Layer 10 of a small transformer language model trained on English Wikipedia (14 layers, counted from 0, width 128).
A neuron adds its activation times its output weights to the MLP's output. To switch it off is to set its activation to zero at one token and run the rest of the model.
A neuron's activation on a vector x is SiLU(gate . x) times (in . x), where the dot is the dot product.

Input weights of the MLP neurons that the questions are about. A number n stands for (n - 500) times 0.00082.
n33 gate: 584 714 388 346 447 435 594 425 565 240 600 420 153 594 528 695 272 838 466 255 434 732 405 598 597 233 719 720 590 449 296 302 681 566 437 605 369 304 827 745 350 567 327 579 584 496 330 391 548 368 541 321 406 624 505 286 593 486 909 356 625 460 495 418 619 436 321 579 293 234 486 782 439 472 647 353 514 633 622 586 450 447 357 584 318 471 560 500 395 672 311 667 514 486 886 490 649 965 598 658 291 672 510 436 463 571 768 403 348 440 524 514 434 248 334 402 608 421 500 524 518 392 739 708 472 691 315 570
n52 gate: 626 527 423 392 471 331 570 399 302 415 578 247 504 465 385 527 427 585 460 407 512 578 522 546 561 620 557 504 452 371 546 105 524 340 400 437 362 534 418 485 253 374 481 546 804 806 232 635 840 407 265 849 632 449 266 584 488 451 678 540 374 471 504 459 394 349 658 675 248 465 489 397 469 539 520 719 543 398 535 537 492 402 580 584 413 559 340 270 394 504 511 532 392 393 539 540 304 455 385 602 562 437 520 270 643 363 593 432 416 679 570 550 570 531 309 496 519 600 310 685 563 578 562 515 462 457 340 434
n84 gate: 675 569 378 500 410 566 599 469 216 529 496 471 367 438 667 162 329 586 639 607 414 417 528 667 528 319 557 119 524 359 455 257 325 525 452 726 635 588 571 353 548 605 721 476 418 441 685 226 517 455 371 475 645 513 604 459 371 753 496 850 272 422 351 348 442 544 516 532 314 627 605 715 345 578 533 538 636 672 849 536 387 310 686 663 710 613 589 383 617 569 649 527 381 631 611 699 680 436 488 643 346 750 525 460 484 579 739 589 500 480 517 475 579 627 745 451 373 467 591 559 568 595 447 317 390 546 516 484
n188 gate: 500 209 578 622 346 640 526 545 448 619 154 756 655 658 548 860 405 412 428 236 395 729 521 435 669 618 617 377 428 676 452 453 447 606 483 612 369 432 372 280 594 759 618 600 452 705 397 792 522 113 406 619 297 464 658 335 500 718 596 478 183 375 394 398 522 311 425 301 689 365 380 448 387 544 589 575 294 440 622 475 372 455 509 617 513 540 509 513 353 774 298 647 452 455 403 428 443 317 491 429 535 475 338 628 526 384 522 405 530 797 588 583 266 696 513 687 587 513 137 192 564 513 469 630 591 384 457 395
n240 gate: 554 493 530 399 154 537 565 462 500 554 325 466 493 537 570 584 460 767 632 588 537 500 493 597 634 348 460 697 386 775 403 317 462 787 526 414 487 533 534 464 372 500 584 473 331 687 371 521 459 439 603 534 490 303 374 584 451 579 470 635 570 426 418 619 466 550 410 624 463 450 507 453 413 453 565 665 480 332 638 493 513 643 483 493 341 713 563 447 689 394 490 522 557 778 636 462 497 461 648 655 363 552 396 695 596 400 378 486 247 520 350 304 350 628 432 574 574 510 559 552 549 413 318 483 463 493 570 527
n271 gate: 456 405 504 628 451 648 468 335 342 278 390 476 379 520 448 341 464 396 500 721 508 383 488 544 496 404 528 487 581 296 476 413 162 557 353 610 334 399 342 422 430 373 488 646 640 297 594 517 496 303 402 572 500 635 684 686 370 566 336 857 440 576 508 516 512 610 615 706 416 428 469 764 393 644 131 614 404 492 440 504 633 722 461 520 394 277 722 461 419 563 312 519 128 488 516 620 608 484 385 488 516 612 754 469 661 362 773 765 583 532 419 496 443 520 637 599 432 500 311 830 643 454 488 646 448 504 516 504
n33 in: 381 534 590 667 533 397 284 202 441 254 435 638 563 375 530 526 517 513 637 431 496 418 733 394 551 457 385 594 550 513 199 576 369 621 529 684 263 700 682 608 475 338 461 602 736 373 471 600 435 625 534 483 539 702 471 538 608 303 423 570 491 496 586 617 387 289 627 598 358 457 441 356 491 564 752 509 39 651 556 285 727 787 707 692 491 461 636 340 522 401 588 580 362 297 444 371 479 274 423 531 278 189 610 320 580 696 603 580 525 462 608 354 665 530 582 402 594 619 608 614 782 628 607 279 171 574 445 573
n52 in: 386 374 484 520 562 418 578 400 500 554 845 455 671 587 504 467 557 697 487 306 377 289 579 443 553 684 406 496 290 359 545 302 337 450 180 575 591 647 417 591 436 383 537 622 480 582 376 470 741 339 323 776 582 642 604 313 611 456 615 529 354 714 355 504 454 456 754 488 492 622 524 549 431 553 409 799 311 460 492 421 304 593 581 472 508 658 573 440 421 534 729 699 278 142 422 678 549 620 463 575 517 496 521 624 725 517 471 640 391 569 504 475 338 336 281 659 352 650 279 792 353 697 586 326 357 433 666 521
n84 in: 536 532 577 445 648 115 311 328 545 338 723 574 529 726 505 673 682 505 340 325 358 565 695 418 400 697 272 816 500 482 409 730 757 551 880 683 487 509 574 447 504 430 637 609 615 465 401 524 333 565 743 398 495 823 437 623 495 581 555 152 550 509 736 612 579 261 303 350 790 431 374 364 778 752 430 402 472 393 275 566 697 673 247 400 392 323 505 608 328 586 414 444 684 590 330 311 162 455 350 191 644 305 434 608 446 444 371 434 649 297 555 587 472 427 417 628 583 477 478 561 691 443 592 699 409 519 450 679
n188 in: 512 237 460 272 504 622 590 569 427 451 566 348 436 557 157 504 597 520 441 697 398 525 390 423 528 610 565 419 496 308 573 504 293 516 461 329 571 571 397 709 389 312 472 649 463 438 528 487 603 426 760 590 381 754 488 407 564 536 365 542 540 531 426 663 541 636 360 343 512 561 781 403 387 471 372 446 251 397 496 752 687 504 367 585 629 628 294 496 757 355 148 511 520 621 602 614 687 512 468 429 529 622 178 444 620 976 431 353 504 633 619 423 628 276 405 350 488 771 531 446 543 371 565 399 553 334 464 333
n240 in: 516 730 527 406 388 383 733 577 469 571 576 500 148 713 547 422 422 496 645 500 524 567 523 379 508 386 305 525 303 500 609 342 548 556 496 652 701 523 429 348 450 436 582 290 629 631 485 296 456 334 600 666 263 608 527 430 426 600 602 766 582 578 551 473 528 404 507 512 413 680 415 562 492 578 552 655 716 596 574 383 542 566 620 492 516 408 504 323 384 467 581 199 410 701 283 366 766 431 547 540 476 451 307 826 638 424 406 451 500 411 445 331 238 653 718 219 402 426 424 588 678 289 241 547 477 380 636 496
n271 in: 446 177 527 558 517 581 96 589 464 473 720 523 462 650 344 527 621 310 676 523 482 505 679 352 353 527 576 580 557 496 714 411 445 623 308 293 295 522 427 307 504 560 262 455 509 396 615 686 628 332 566 786 650 597 332 585 656 623 233 588 791 779 482 496 587 668 621 732 536 572 549 442 289 536 244 344 337 557 595 661 575 479 153 236 551 262 777 500 587 623 248 500 505 690 414 556 662 430 204 306 532 600 616 562 959 362 672 668 496 553 573 586 792 545 587 424 505 496 517 643 548 474 554 607 388 638 353 419

Output weights of the MLP neurons that the questions are about. A number n stands for (n - 500) times 0.001.
n33: 618 500 487 451 558 633 455 412 696 375 516 343 570 610 600 653 360 645 283 539 420 485 570 576 579 208 389 642 560 387 474 514 559 517 328 652 619 560 704 603 548 490 572 548 540 411 435 500 299 497 531 518 325 446 584 289 404 584 713 607 645 436 590 484 375 535 747 371 373 339 680 657 559 460 420 450 275 368 619 490 218 497 463 647 570 430 433 562 375 405 487 445 480 523 446 453 345 749 324 647 500 544 463 678 539 670 584 409 591 671 463 534 493 398 620 566 483 541 480 519 538 535 580 633 278 542 256 408
n52: 623 280 538 372 437 393 423 532 644 393 676 489 491 539 451 401 505 440 403 513 446 393 665 481 452 534 517 423 590 532 508 631 500 560 430 602 515 401 665 467 613 464 430 506 461 634 509 459 446 466 276 417 533 547 370 435 465 433 492 475 528 700 505 438 486 495 621 338 536 600 410 527 435 467 358 479 511 460 449 621 482 612 591 590 404 577 508 373 586 457 530 495 643 309 483 401 452 525 526 439 639 523 272 572 726 707 468 668 557 537 652 309 491 523 419 697 557 590 346 591 371 375 610 525 544 573 594 489
n84: 560 553 620 442 542 539 382 482 415 290 412 468 394 569 335 666 667 341 464 611 455 565 558 431 411 287 799 433 291 634 457 455 662 640 459 636 245 602 643 418 441 466 370 496 223 416 311 518 341 426 540 380 479 426 413 541 468 474 667 347 493 453 537 520 457 313 574 470 462 566 328 433 432 642 459 556 461 513 544 238 371 668 217 348 431 476 521 477 403 684 624 301 398 425 472 545 362 207 522 477 261 638 318 388 424 529 475 474 647 440 455 359 553 383 635 464 507 387 384 396 371 347 446 373 628 357 586 476
n188: 488 477 363 401 626 503 451 398 412 497 692 578 461 632 471 392 449 516 643 549 535 562 410 567 640 472 641 255 575 771 540 538 434 333 417 375 546 460 571 294 422 421 464 124 481 640 567 437 619 566 319 610 435 424 503 494 527 431 514 518 491 500 539 437 418 581 431 503 602 580 540 418 527 470 500 513 425 416 554 477 565 598 600 417 454 526 506 555 503 532 611 325 591 537 500 638 437 523 577 716 540 578 313 479 680 347 491 426 276 590 494 620 602 341 416 243 509 629 422 549 517 550 528 473 429 388 431 526
n240: 656 488 551 497 606 484 435 482 382 396 689 355 625 429 639 576 513 505 494 630 357 400 431 531 488 432 660 646 650 506 486 610 744 550 428 665 611 662 677 495 635 605 497 415 564 448 629 430 528 529 533 383 534 473 514 435 687 582 338 378 540 619 372 391 547 408 494 503 670 469 487 515 532 503 440 479 593 443 448 522 232 624 520 557 524 398 415 652 491 413 568 533 669 439 275 571 518 503 542 467 345 410 586 300 635 489 473 617 716 558 509 639 445 593 533 503 345 506 561 406 519 548 342 497 512 497 580 494
n271: 600 688 642 441 423 404 489 382 403 608 640 375 531 405 441 486 401 560 685 524 370 531 529 249 583 325 584 474 318 565 486 549 449 536 476 489 482 341 544 675 457 472 497 535 591 731 413 571 646 543 463 327 563 590 605 375 447 523 521 377 429 814 574 517 485 563 510 477 504 13 330 353 240 673 565 523 496 570 706 399 450 148 280 430 463 497 321 496 660 596 395 452 548 524 496 290 492 354 559 564 566 299 539 684 666 601 345 527 511 561 549 464 576 579 315 414 479 551 539 323 711 389 452 400 441 578 450 562

Each question names a token from some text and the token that comes next. It shows the vector x that enters the MLP there. A number n stands for (n - 500) times 0.0068.

Then comes g, the gradient of the next token's log-probability with respect to the MLP's output, scaled to length 1. A neuron's effect is roughly proportional to its activation times (output weights . g). A number n stands for (n - 500) times 0.0007.

" De", then "c"
x: 567 429 566 683 531 466 685 700 575 352 386 526 454 450 528 457 512 587 462 269 453 458 589 431 588 659 303 531 653 610 586 610 648 464 609 766 433 523 618 462 674 633 457 651 453 250 406 529 396 674 332 562 541 358 503 323 547 388 636 496 481 405 464 417 641 413 604 431 563 506 635 468 709 589 466 638 410 447 405 645 439 550 517 480 469 536 649 482 638 575 199 599 464 176 586 425 509 701 472 439 526 465 523 604 622 354 506 655 493 803 831 483 637 559 528 574 571 613 638 460 479 465 358 602 601 585 813 427
g: 477 378 648 736 659 370 484 323 716 394 361 201 417 368 595 673 622 449 518 529 471 488 370 810 803 609 598 333 536 603 614 346 491 559 561 661 487 351 415 522 505 540 769 400 472 530 366 555 374 459 541 504 299 463 482 516 359 498 504 254 464 492 471 593 751 423 410 359 532 653 548 383 501 640 467 529 566 451 437 542 462 311 425 639 491 444 530 688 383 458 612 706 246 531 544 348 480 499 530 656 493 513 569 446 609 141 514 470 481 554 603 159 387 761 548 550 466 598 511 532 524 494 387 560 236 747 594 431
Which neuron, switched off, lowers the next token's probability most? n188

" Ad", then "d"
x: 650 425 660 811 574 376 688 445 553 396 523 546 436 498 579 532 271 574 538 309 543 405 596 392 460 603 356 416 580 552 486 559 758 446 475 624 605 619 537 727 509 556 454 626 492 240 439 492 393 809 475 591 553 573 500 437 453 528 496 506 442 508 438 502 731 540 591 599 518 421 638 538 531 498 571 570 627 424 456 443 507 642 478 322 519 731 410 260 649 512 287 588 550 253 660 431 465 724 559 549 558 575 462 599 607 424 553 658 406 677 619 315 730 758 577 604 601 652 469 480 370 465 561 577 466 447 687 394
g: 483 694 489 683 600 289 446 640 520 637 599 327 560 528 398 715 299 277 503 264 382 511 592 384 589 413 634 466 434 537 380 396 425 647 364 398 710 422 493 499 680 413 613 428 407 522 429 660 504 460 617 377 196 571 503 410 311 620 325 527 696 775 483 314 561 547 408 474 413 305 499 396 448 543 403 403 660 541 602 344 563 243 328 343 706 634 275 480 546 718 471 385 559 385 623 491 573 274 294 630 573 443 513 567 588 465 591 601 430 685 389 267 504 685 241 348 582 463 514 427 398 526 382 690 548 451 459 516
Which neuron, switched off, lowers the next token's probability most? n271

" be", then " "
x: 524 346 674 552 462 258 628 494 770 509 610 609 182 454 567 385 329 517 393 438 379 227 486 353 570 525 444 361 418 383 419 565 442 397 589 711 442 696 437 632 498 515 284 540 434 669 393 528 480 533 328 483 489 395 405 345 362 514 666 508 410 644 571 470 537 350 486 412 561 497 296 594 539 505 391 756 623 545 504 461 300 595 504 493 605 421 609 394 488 546 219 574 483 310 507 553 545 598 513 522 662 557 668 537 641 452 541 657 374 693 600 437 596 769 501 460 513 677 430 502 590 368 450 660 531 473 544 542
g: 576 564 546 496 412 544 521 641 484 554 753 608 617 718 619 505 630 472 470 568 574 220 237 536 306 342 591 109 503 567 507 717 516 390 686 441 684 566 154 631 468 307 418 471 351 578 314 663 443 468 333 535 585 625 444 569 564 625 611 362 602 269 642 409 562 405 719 467 429 491 369 361 335 454 537 581 500 303 367 525 623 599 358 306 561 652 478 502 585 603 461 349 533 428 570 557 768 245 666 540 434 436 385 559 669 234 477 531 417 421 515 444 498 520 426 525 578 337 762 471 583 602 406 451 401 490 508 444
Which neuron, switched off, raises the next token's probability most? n188

"\n", then "\n"
x: 599 402 482 630 535 455 710 401 553 134 725 374 356 461 583 402 312 548 375 469 566 320 534 544 511 622 427 444 516 270 623 253 575 446 678 637 433 523 391 452 603 496 475 696 512 616 384 583 482 499 324 502 503 328 534 466 417 459 437 547 441 637 497 479 613 357 632 443 402 423 508 445 429 433 401 548 443 544 423 654 508 529 564 410 386 648 498 264 458 401 432 533 412 68 690 478 439 632 440 499 630 640 454 513 684 513 589 669 523 624 579 365 520 642 607 544 337 785 467 522 325 355 433 611 486 482 761 458
g: 472 719 339 556 376 528 470 544 321 535 541 231 436 563 615 421 429 636 453 578 409 561 503 503 451 614 867 421 519 332 270 354 442 363 611 554 624 622 403 502 432 412 564 253 366 491 430 500 287 728 406 576 163 486 524 477 491 255 416 542 432 512 588 767 571 701 404 476 524 605 520 733 544 346 545 519 494 470 685 401 541 402 499 313 685 578 302 371 716 714 287 434 470 441 571 458 656 565 524 721 434 417 536 321 511 601 551 398 588 631 475 515 631 141 647 481 385 587 592 565 566 494 581 414 706 423 526 633
Which neuron, switched off, raises the next token's probability most? n52

"im", then "port"
x: 478 470 832 589 508 349 720 522 552 237 450 675 488 522 667 506 407 656 508 484 518 416 509 371 500 468 540 441 537 605 511 552 631 458 565 767 361 547 648 587 708 332 559 687 476 407 374 534 373 581 499 428 455 492 501 343 395 355 592 644 657 599 333 610 725 457 396 541 630 447 647 362 492 611 404 609 587 476 579 562 540 368 433 495 505 720 532 482 492 479 114 465 469 317 570 360 411 554 454 451 674 359 508 448 660 461 453 573 474 610 668 574 594 708 481 640 698 640 430 588 588 279 653 683 369 430 791 407
g: 543 519 252 543 356 475 321 726 454 776 499 415 525 608 666 466 598 390 168 345 720 665 514 540 534 582 576 363 268 524 527 405 463 472 448 571 371 533 531 531 458 583 397 446 805 630 507 394 250 451 554 473 299 514 496 617 595 436 545 500 688 497 573 485 504 660 483 415 462 645 569 246 498 600 650 516 527 541 482 545 735 501 540 574 437 334 395 504 831 750 416 440 346 546 684 294 384 451 431 300 608 590 604 745 502 424 742 742 526 520 529 659 499 468 418 516 533 725 456 463 654 637 605 571 728 400 363 587
Which neuron, switched off, lowers the next token's probability most? n84

"ive", then " player"
x: 529 422 531 512 427 440 765 640 583 384 728 467 433 595 447 403 498 572 360 582 607 281 578 355 543 455 415 513 657 254 556 532 462 391 503 612 704 492 444 561 449 490 326 687 581 608 347 570 744 629 558 496 549 405 516 447 287 454 354 586 598 436 475 427 550 584 541 466 502 634 482 506 564 448 412 653 664 436 625 429 503 408 614 539 656 612 620 456 429 616 253 515 593 233 569 304 477 615 469 565 561 489 461 618 692 472 590 665 455 598 630 289 481 881 694 399 676 668 680 649 550 245 539 618 489 463 477 357
g: 437 249 463 537 488 590 509 326 341 373 603 518 622 425 529 495 508 507 831 604 387 543 606 462 486 406 404 505 433 619 447 371 621 359 616 441 523 934 576 482 356 416 413 572 505 459 403 668 484 667 561 175 461 528 517 681 268 272 515 513 315 525 588 439 438 578 453 527 431 356 500 491 374 653 649 453 365 651 483 432 702 406 576 297 312 350 443 556 665 398 389 540 599 346 387 331 456 620 587 376 322 456 353 347 527 401 369 602 473 627 371 392 569 324 400 525 351 360 423 322 528 460 311 784 578 249 508 729
Which neuron, switched off, raises the next token's probability most? n84

" a", then " year"
x: 553 345 544 485 321 487 849 510 552 428 671 571 300 502 618 481 393 463 377 468 386 290 555 551 543 461 432 432 544 347 562 596 608 316 545 719 695 623 463 582 569 440 412 482 412 557 107 588 384 570 600 449 596 390 432 504 233 462 467 466 476 423 574 475 530 394 508 359 637 531 592 462 589 486 466 675 614 647 586 481 629 432 644 518 420 396 402 436 403 464 471 561 515 148 620 483 567 756 473 571 598 670 608 498 749 406 513 738 392 697 665 281 621 529 594 550 527 663 581 535 483 423 488 587 526 406 682 398
g: 546 522 324 395 611 592 666 531 486 523 537 599 466 637 493 630 593 548 475 694 511 438 340 610 532 475 750 654 551 465 262 453 682 635 403 569 652 699 547 365 413 581 493 464 293 488 600 398 489 475 542 649 504 431 656 546 754 363 452 440 614 402 346 618 530 432 591 502 447 660 479 664 456 248 399 681 485 663 373 192 385 315 217 310 528 585 742 551 460 436 443 654 366 564 570 471 533 669 612 420 368 574 512 518 599 618 819 428 512 454 290 393 405 400 503 807 115 579 389 458 503 473 414 527 330 530 521 320
Which neuron, switched off, lowers the next token's probability most? n271

"|", then " 2021"
x: 605 373 409 545 584 374 669 402 526 114 742 417 421 487 583 493 376 602 475 392 452 396 549 528 543 544 345 421 514 280 694 252 616 475 573 666 522 478 498 455 632 441 342 564 532 645 336 599 527 481 327 489 567 318 484 448 428 498 426 508 512 640 524 512 544 363 651 425 468 374 490 326 534 447 417 550 429 503 538 615 487 572 600 431 382 627 463 231 420 404 288 603 402 132 671 488 428 658 499 482 612 694 361 467 706 460 633 668 421 625 688 343 552 657 486 544 508 759 488 508 392 505 462 690 424 476 702 451
g: 561 508 333 463 438 619 695 545 293 385 432 388 462 686 254 488 692 480 323 562 520 565 481 624 627 414 730 669 341 397 434 439 684 705 481 353 695 713 473 597 469 548 728 461 496 574 484 521 398 456 500 541 546 499 517 609 434 548 619 383 435 588 349 392 435 596 703 702 481 760 832 560 290 334 590 402 474 423 587 434 596 163 440 442 543 621 641 395 492 552 495 472 497 508 413 559 379 475 610 562 648 509 560 349 759 555 689 652 563 660 508 475 475 617 485 348 405 559 178 251 493 607 718 656 432 403 523 288
Which neuron, switched off, lowers the next token's probability most? n33

"ran", then "king"
x: 590 467 675 670 579 399 528 484 631 579 696 572 285 596 522 414 420 581 618 249 669 295 663 354 521 567 529 505 527 284 337 497 525 418 604 752 552 733 472 616 605 464 528 558 354 527 324 393 492 667 355 471 403 403 385 465 366 566 370 498 433 525 342 509 618 383 349 380 592 471 636 506 537 584 355 658 470 385 360 527 509 276 414 575 682 458 444 385 471 527 233 587 467 374 595 559 457 640 343 426 535 701 476 489 735 588 383 481 520 398 667 501 543 677 500 628 711 791 641 453 404 585 473 567 498 513 672 360
g: 643 717 561 432 460 561 558 539 365 377 432 515 482 547 543 569 473 403 702 405 505 627 577 753 435 641 648 484 616 601 469 447 600 565 613 427 316 313 769 589 449 722 263 504 611 451 753 396 314 588 525 414 645 560 410 501 427 553 423 418 390 671 346 718 737 447 436 408 471 220 535 409 525 473 505 490 410 616 393 589 618 334 354 259 633 461 596 391 469 503 365 565 456 408 485 716 405 552 475 541 435 504 765 618 472 542 256 577 485 329 329 679 351 356 195 441 498 453 410 360 363 305 580 809 726 471 557 548
Which neuron, switched off, lowers the next token's probability most? n84

"-", then " Un"
x: 665 332 537 561 554 398 608 450 519 402 682 509 464 536 546 502 502 603 446 469 472 360 559 375 481 392 359 345 510 357 808 319 566 481 436 545 547 565 548 475 642 430 429 531 563 628 283 574 513 606 293 587 599 320 285 359 433 631 427 678 567 727 505 491 600 362 486 404 552 414 520 345 586 391 442 415 525 581 497 530 543 332 460 292 375 711 605 285 458 489 262 464 446 144 705 389 395 590 554 435 737 608 410 444 648 477 510 633 428 633 569 451 591 712 582 510 583 711 462 573 433 447 471 658 433 429 725 293
g: 561 589 405 520 339 527 543 461 495 394 446 317 625 609 437 391 406 428 469 475 464 435 426 571 169 694 585 442 375 372 453 299 786 570 529 654 430 545 426 217 659 632 494 312 621 513 453 502 308 549 422 613 638 439 436 646 551 601 561 547 454 458 534 407 268 404 358 325 435 687 362 256 412 552 574 480 689 487 596 328 694 601 402 474 518 480 323 851 717 400 746 720 415 369 442 613 669 494 630 500 453 606 382 424 517 654 591 373 316 516 713 535 494 458 528 447 394 512 447 590 574 394 513 387 623 694 317 821
Which neuron, switched off, lowers the next token's probability most? n52

"ing", then " organ"
x: 661 511 587 632 367 522 745 653 552 363 685 458 404 553 547 399 438 588 417 553 478 355 505 371 498 360 497 528 625 400 560 491 561 310 492 684 666 605 371 496 641 423 496 595 477 605 358 511 707 574 275 423 553 368 546 482 283 472 395 573 447 417 437 478 638 378 556 354 607 608 457 454 477 407 431 587 690 545 694 526 594 272 608 359 530 537 559 553 490 430 200 436 548 212 593 494 443 709 500 395 649 368 289 491 591 546 509 654 296 628 598 258 586 743 511 533 735 727 670 608 586 291 554 700 533 504 557 478
g: 473 450 568 583 276 628 462 433 211 674 396 381 783 797 375 256 480 359 722 764 579 626 519 466 275 545 426 675 357 700 381 559 397 520 413 433 503 596 425 216 508 493 470 332 492 596 564 467 579 575 382 312 365 541 431 405 646 505 461 467 337 574 355 372 227 482 515 344 352 465 480 447 278 714 424 533 434 387 473 542 579 441 481 330 380 530 547 367 535 619 467 439 388 420 363 534 654 531 453 373 592 502 531 673 504 478 377 655 477 525 626 521 679 506 270 312 469 607 443 284 330 422 447 427 575 396 726 219
Which neuron, switched off, raises the next token's probability most? n84

"o", then " League"
x: 460 291 698 367 578 484 706 671 490 438 448 652 556 530 595 403 642 543 507 448 504 383 562 356 492 409 529 499 636 545 652 562 508 365 642 452 632 585 466 507 673 557 352 670 551 410 500 902 502 595 369 437 579 241 402 396 361 555 331 609 491 436 539 443 776 398 471 455 617 609 390 377 602 417 380 554 672 621 514 496 373 619 455 501 553 532 526 260 466 516 370 592 500 353 677 352 502 757 558 407 568 458 376 598 608 470 655 608 352 741 534 469 540 509 387 176 552 676 431 552 399 411 424 596 642 489 390 482
g: 632 425 398 616 406 410 649 399 354 547 476 561 515 554 610 648 376 578 804 556 596 589 397 467 750 458 512 318 431 689 618 332 453 411 554 426 544 544 622 422 423 595 605 378 294 515 387 521 709 533 544 501 528 546 521 532 461 477 566 745 298 544 436 479 543 722 530 384 648 537 782 613 393 852 488 353 447 396 606 392 657 489 629 180 414 529 549 547 563 668 414 765 372 563 571 432 428 386 333 292 471 501 378 500 515 174 697 637 395 554 702 426 460 389 470 640 570 452 396 267 385 385 299 465 645 479 670 651
Which neuron, switched off, lowers the next token's probability most? n188

"y", then " B"
x: 536 392 732 536 544 611 606 637 667 406 305 470 214 565 540 538 600 674 619 322 277 433 475 464 362 419 520 429 705 821 634 628 525 462 525 539 450 543 492 599 543 506 346 487 530 393 423 785 584 607 418 424 482 531 497 402 528 303 426 517 576 448 382 465 534 479 365 479 539 382 749 478 716 402 588 770 562 455 630 449 410 679 619 453 470 803 607 688 501 528 481 507 374 239 565 433 546 730 516 404 543 617 540 616 603 439 608 534 482 754 481 316 629 599 454 583 565 594 504 563 554 479 428 595 475 649 560 475
g: 525 620 567 542 438 544 506 462 564 579 771 442 635 237 759 404 542 533 647 397 580 474 555 686 646 683 462 543 379 425 391 489 471 525 244 445 528 396 600 385 542 258 567 440 465 364 425 807 662 640 533 484 389 334 468 314 198 646 503 567 670 667 432 519 673 389 502 701 532 491 503 445 665 453 711 335 417 416 164 525 573 557 517 719 615 568 617 288 475 496 407 424 627 388 261 414 652 518 652 451 693 312 378 555 680 519 525 631 486 614 590 365 465 491 281 450 598 422 748 580 627 426 421 604 369 575 483 619
Which neuron, switched off, raises the next token's probability most? n84

" Ar", then "y"
x: 584 417 813 588 623 393 737 586 565 436 589 589 208 605 671 464 359 619 552 177 470 423 523 412 483 465 400 463 485 778 503 545 629 458 547 506 527 639 478 554 502 737 517 502 478 154 397 299 499 646 525 517 466 496 434 416 511 383 469 535 393 420 462 518 768 467 484 514 567 475 537 563 538 551 602 507 583 485 519 571 333 622 463 546 543 566 358 391 485 496 442 566 426 327 661 506 564 729 553 435 621 686 645 496 692 410 379 692 487 675 687 387 631 703 529 509 618 546 524 445 457 573 524 648 529 558 858 425
g: 554 553 334 678 512 424 483 395 621 653 587 421 641 257 462 419 327 373 595 627 406 753 220 529 489 321 508 479 465 627 698 487 535 536 596 608 776 686 668 444 551 545 374 652 428 360 481 554 386 531 313 775 474 336 572 258 276 463 625 438 383 537 523 618 480 553 538 620 479 688 573 481 735 411 472 514 592 570 662 568 258 518 740 397 632 579 526 653 313 476 673 593 681 577 233 401 550 555 602 495 518 388 518 502 711 530 649 566 271 583 524 460 546 380 486 407 349 741 485 668 395 746 598 317 522 556 499 471
Which neuron, switched off, raises the next token's probability most? n33

" E", then "ur"
x: 479 468 675 614 596 465 629 502 410 319 359 551 618 613 528 411 565 509 482 326 408 381 654 475 608 452 479 537 487 547 477 420 652 486 591 626 482 520 566 606 609 534 341 659 619 245 355 499 348 622 488 456 640 295 398 436 451 399 497 536 314 406 586 378 684 373 446 510 651 630 535 533 516 554 471 461 443 605 603 632 425 318 503 457 441 511 507 322 494 506 132 658 610 471 617 285 489 666 392 565 517 512 425 702 777 275 490 663 627 565 571 532 566 609 597 608 619 631 676 529 430 444 310 613 400 520 925 399
g: 729 834 365 479 259 414 470 350 550 408 446 410 504 490 757 393 370 427 483 674 570 569 373 450 498 475 529 390 491 503 421 350 607 549 415 643 449 569 618 366 397 350 685 359 559 504 711 540 477 493 359 524 661 169 594 368 543 329 370 373 288 611 529 414 330 463 348 388 739 564 527 478 465 328 614 601 418 769 546 464 439 661 396 374 574 379 116 428 185 296 444 618 540 533 558 386 304 254 527 476 430 396 594 478 425 450 777 435 660 595 518 582 526 525 527 344 529 426 461 628 544 539 631 591 504 564 525 572
Which neuron, switched off, raises the next token's probability most? n188

"ur", then " S"
x: 701 390 522 318 616 338 795 630 552 414 617 452 319 645 634 412 484 648 578 795 410 383 732 481 566 436 450 508 638 464 444 711 433 394 729 571 478 483 590 522 568 734 414 594 455 552 587 664 653 622 496 361 529 349 316 385 412 608 463 619 496 615 401 469 689 343 331 473 609 751 562 353 703 368 466 339 535 441 622 576 336 437 514 459 453 722 600 385 411 475 214 529 653 375 625 482 572 759 446 498 617 518 499 623 553 252 614 515 524 440 545 321 589 441 699 395 496 508 520 692 525 533 420 480 626 557 472 541
g: 501 359 783 548 434 474 406 537 397 374 609 597 609 276 591 559 628 506 426 171 475 581 453 260 464 619 521 421 405 590 632 295 479 717 601 386 672 514 626 447 651 564 451 430 410 491 603 596 731 340 678 633 389 615 292 273 638 647 661 594 599 552 507 578 404 358 332 587 441 479 451 265 802 531 633 367 574 622 408 421 519 690 459 442 391 577 573 366 347 607 482 565 522 291 335 439 498 398 574 544 423 674 527 536 412 282 540 376 357 813 316 277 487 292 444 508 621 498 493 466 662 393 328 466 588 448 447 350
Which neuron, switched off, lowers the next token's probability most? n33

"at", then "ist"
x: 575 458 520 693 522 433 551 756 532 305 531 601 398 474 588 355 410 628 476 558 684 327 747 263 720 372 498 467 611 569 409 481 691 471 566 622 528 506 579 518 382 552 545 531 280 373 458 576 454 469 410 365 637 297 276 549 550 398 212 483 567 537 454 565 647 499 544 393 532 436 569 286 461 296 453 527 476 476 431 698 649 404 480 547 534 667 522 416 471 490 612 559 488 487 814 533 555 704 498 550 521 561 385 440 473 528 514 657 256 573 498 416 428 800 711 470 471 738 758 630 446 468 663 569 656 384 399 320
g: 478 538 692 517 660 467 362 632 597 528 364 316 482 637 429 720 489 461 563 583 812 631 553 365 521 545 656 385 331 414 475 269 597 454 770 558 299 243 461 649 550 452 468 465 594 573 509 444 648 487 315 454 306 539 538 444 486 361 516 803 509 325 387 366 446 833 550 528 485 536 535 632 647 615 466 437 603 452 554 648 411 520 556 376 530 543 660 442 536 445 602 757 426 404 610 737 563 701 633 467 508 377 571 666 463 549 639 402 362 392 499 644 592 698 699 627 700 498 492 379 574 815 644 772 422 606 502 470
Which neuron, switched off, lowers the next token's probability most? n240

"y", then "off"
x: 497 256 638 612 607 428 540 488 685 367 467 447 391 390 554 361 263 696 535 421 341 277 506 496 429 372 527 466 669 325 442 513 540 422 699 541 488 609 589 602 476 592 377 367 358 554 468 732 436 504 418 423 462 359 591 444 475 461 572 537 456 583 414 673 501 271 370 667 536 432 604 443 543 625 469 557 483 430 610 434 745 517 517 542 543 637 598 707 474 392 564 533 405 336 685 510 621 808 410 347 668 565 438 570 417 397 450 708 451 556 424 293 519 750 493 672 802 677 646 631 407 249 448 582 544 542 541 392
g: 707 156 352 450 533 499 546 624 371 578 314 389 425 473 328 558 524 618 833 624 605 466 663 703 400 573 426 389 510 510 439 187 509 297 453 573 254 487 333 571 507 428 450 538 489 522 334 355 374 530 768 566 731 534 258 426 476 500 478 384 491 531 416 579 608 272 397 490 386 550 327 567 626 327 471 540 402 606 413 377 411 483 512 384 489 355 412 748 371 548 502 552 537 626 609 526 374 463 235 437 457 726 421 362 609 636 382 401 284 442 371 375 304 622 400 571 484 341 236 274 478 531 548 400 529 575 486 403
Which neuron, switched off, lowers the next token's probability most? n240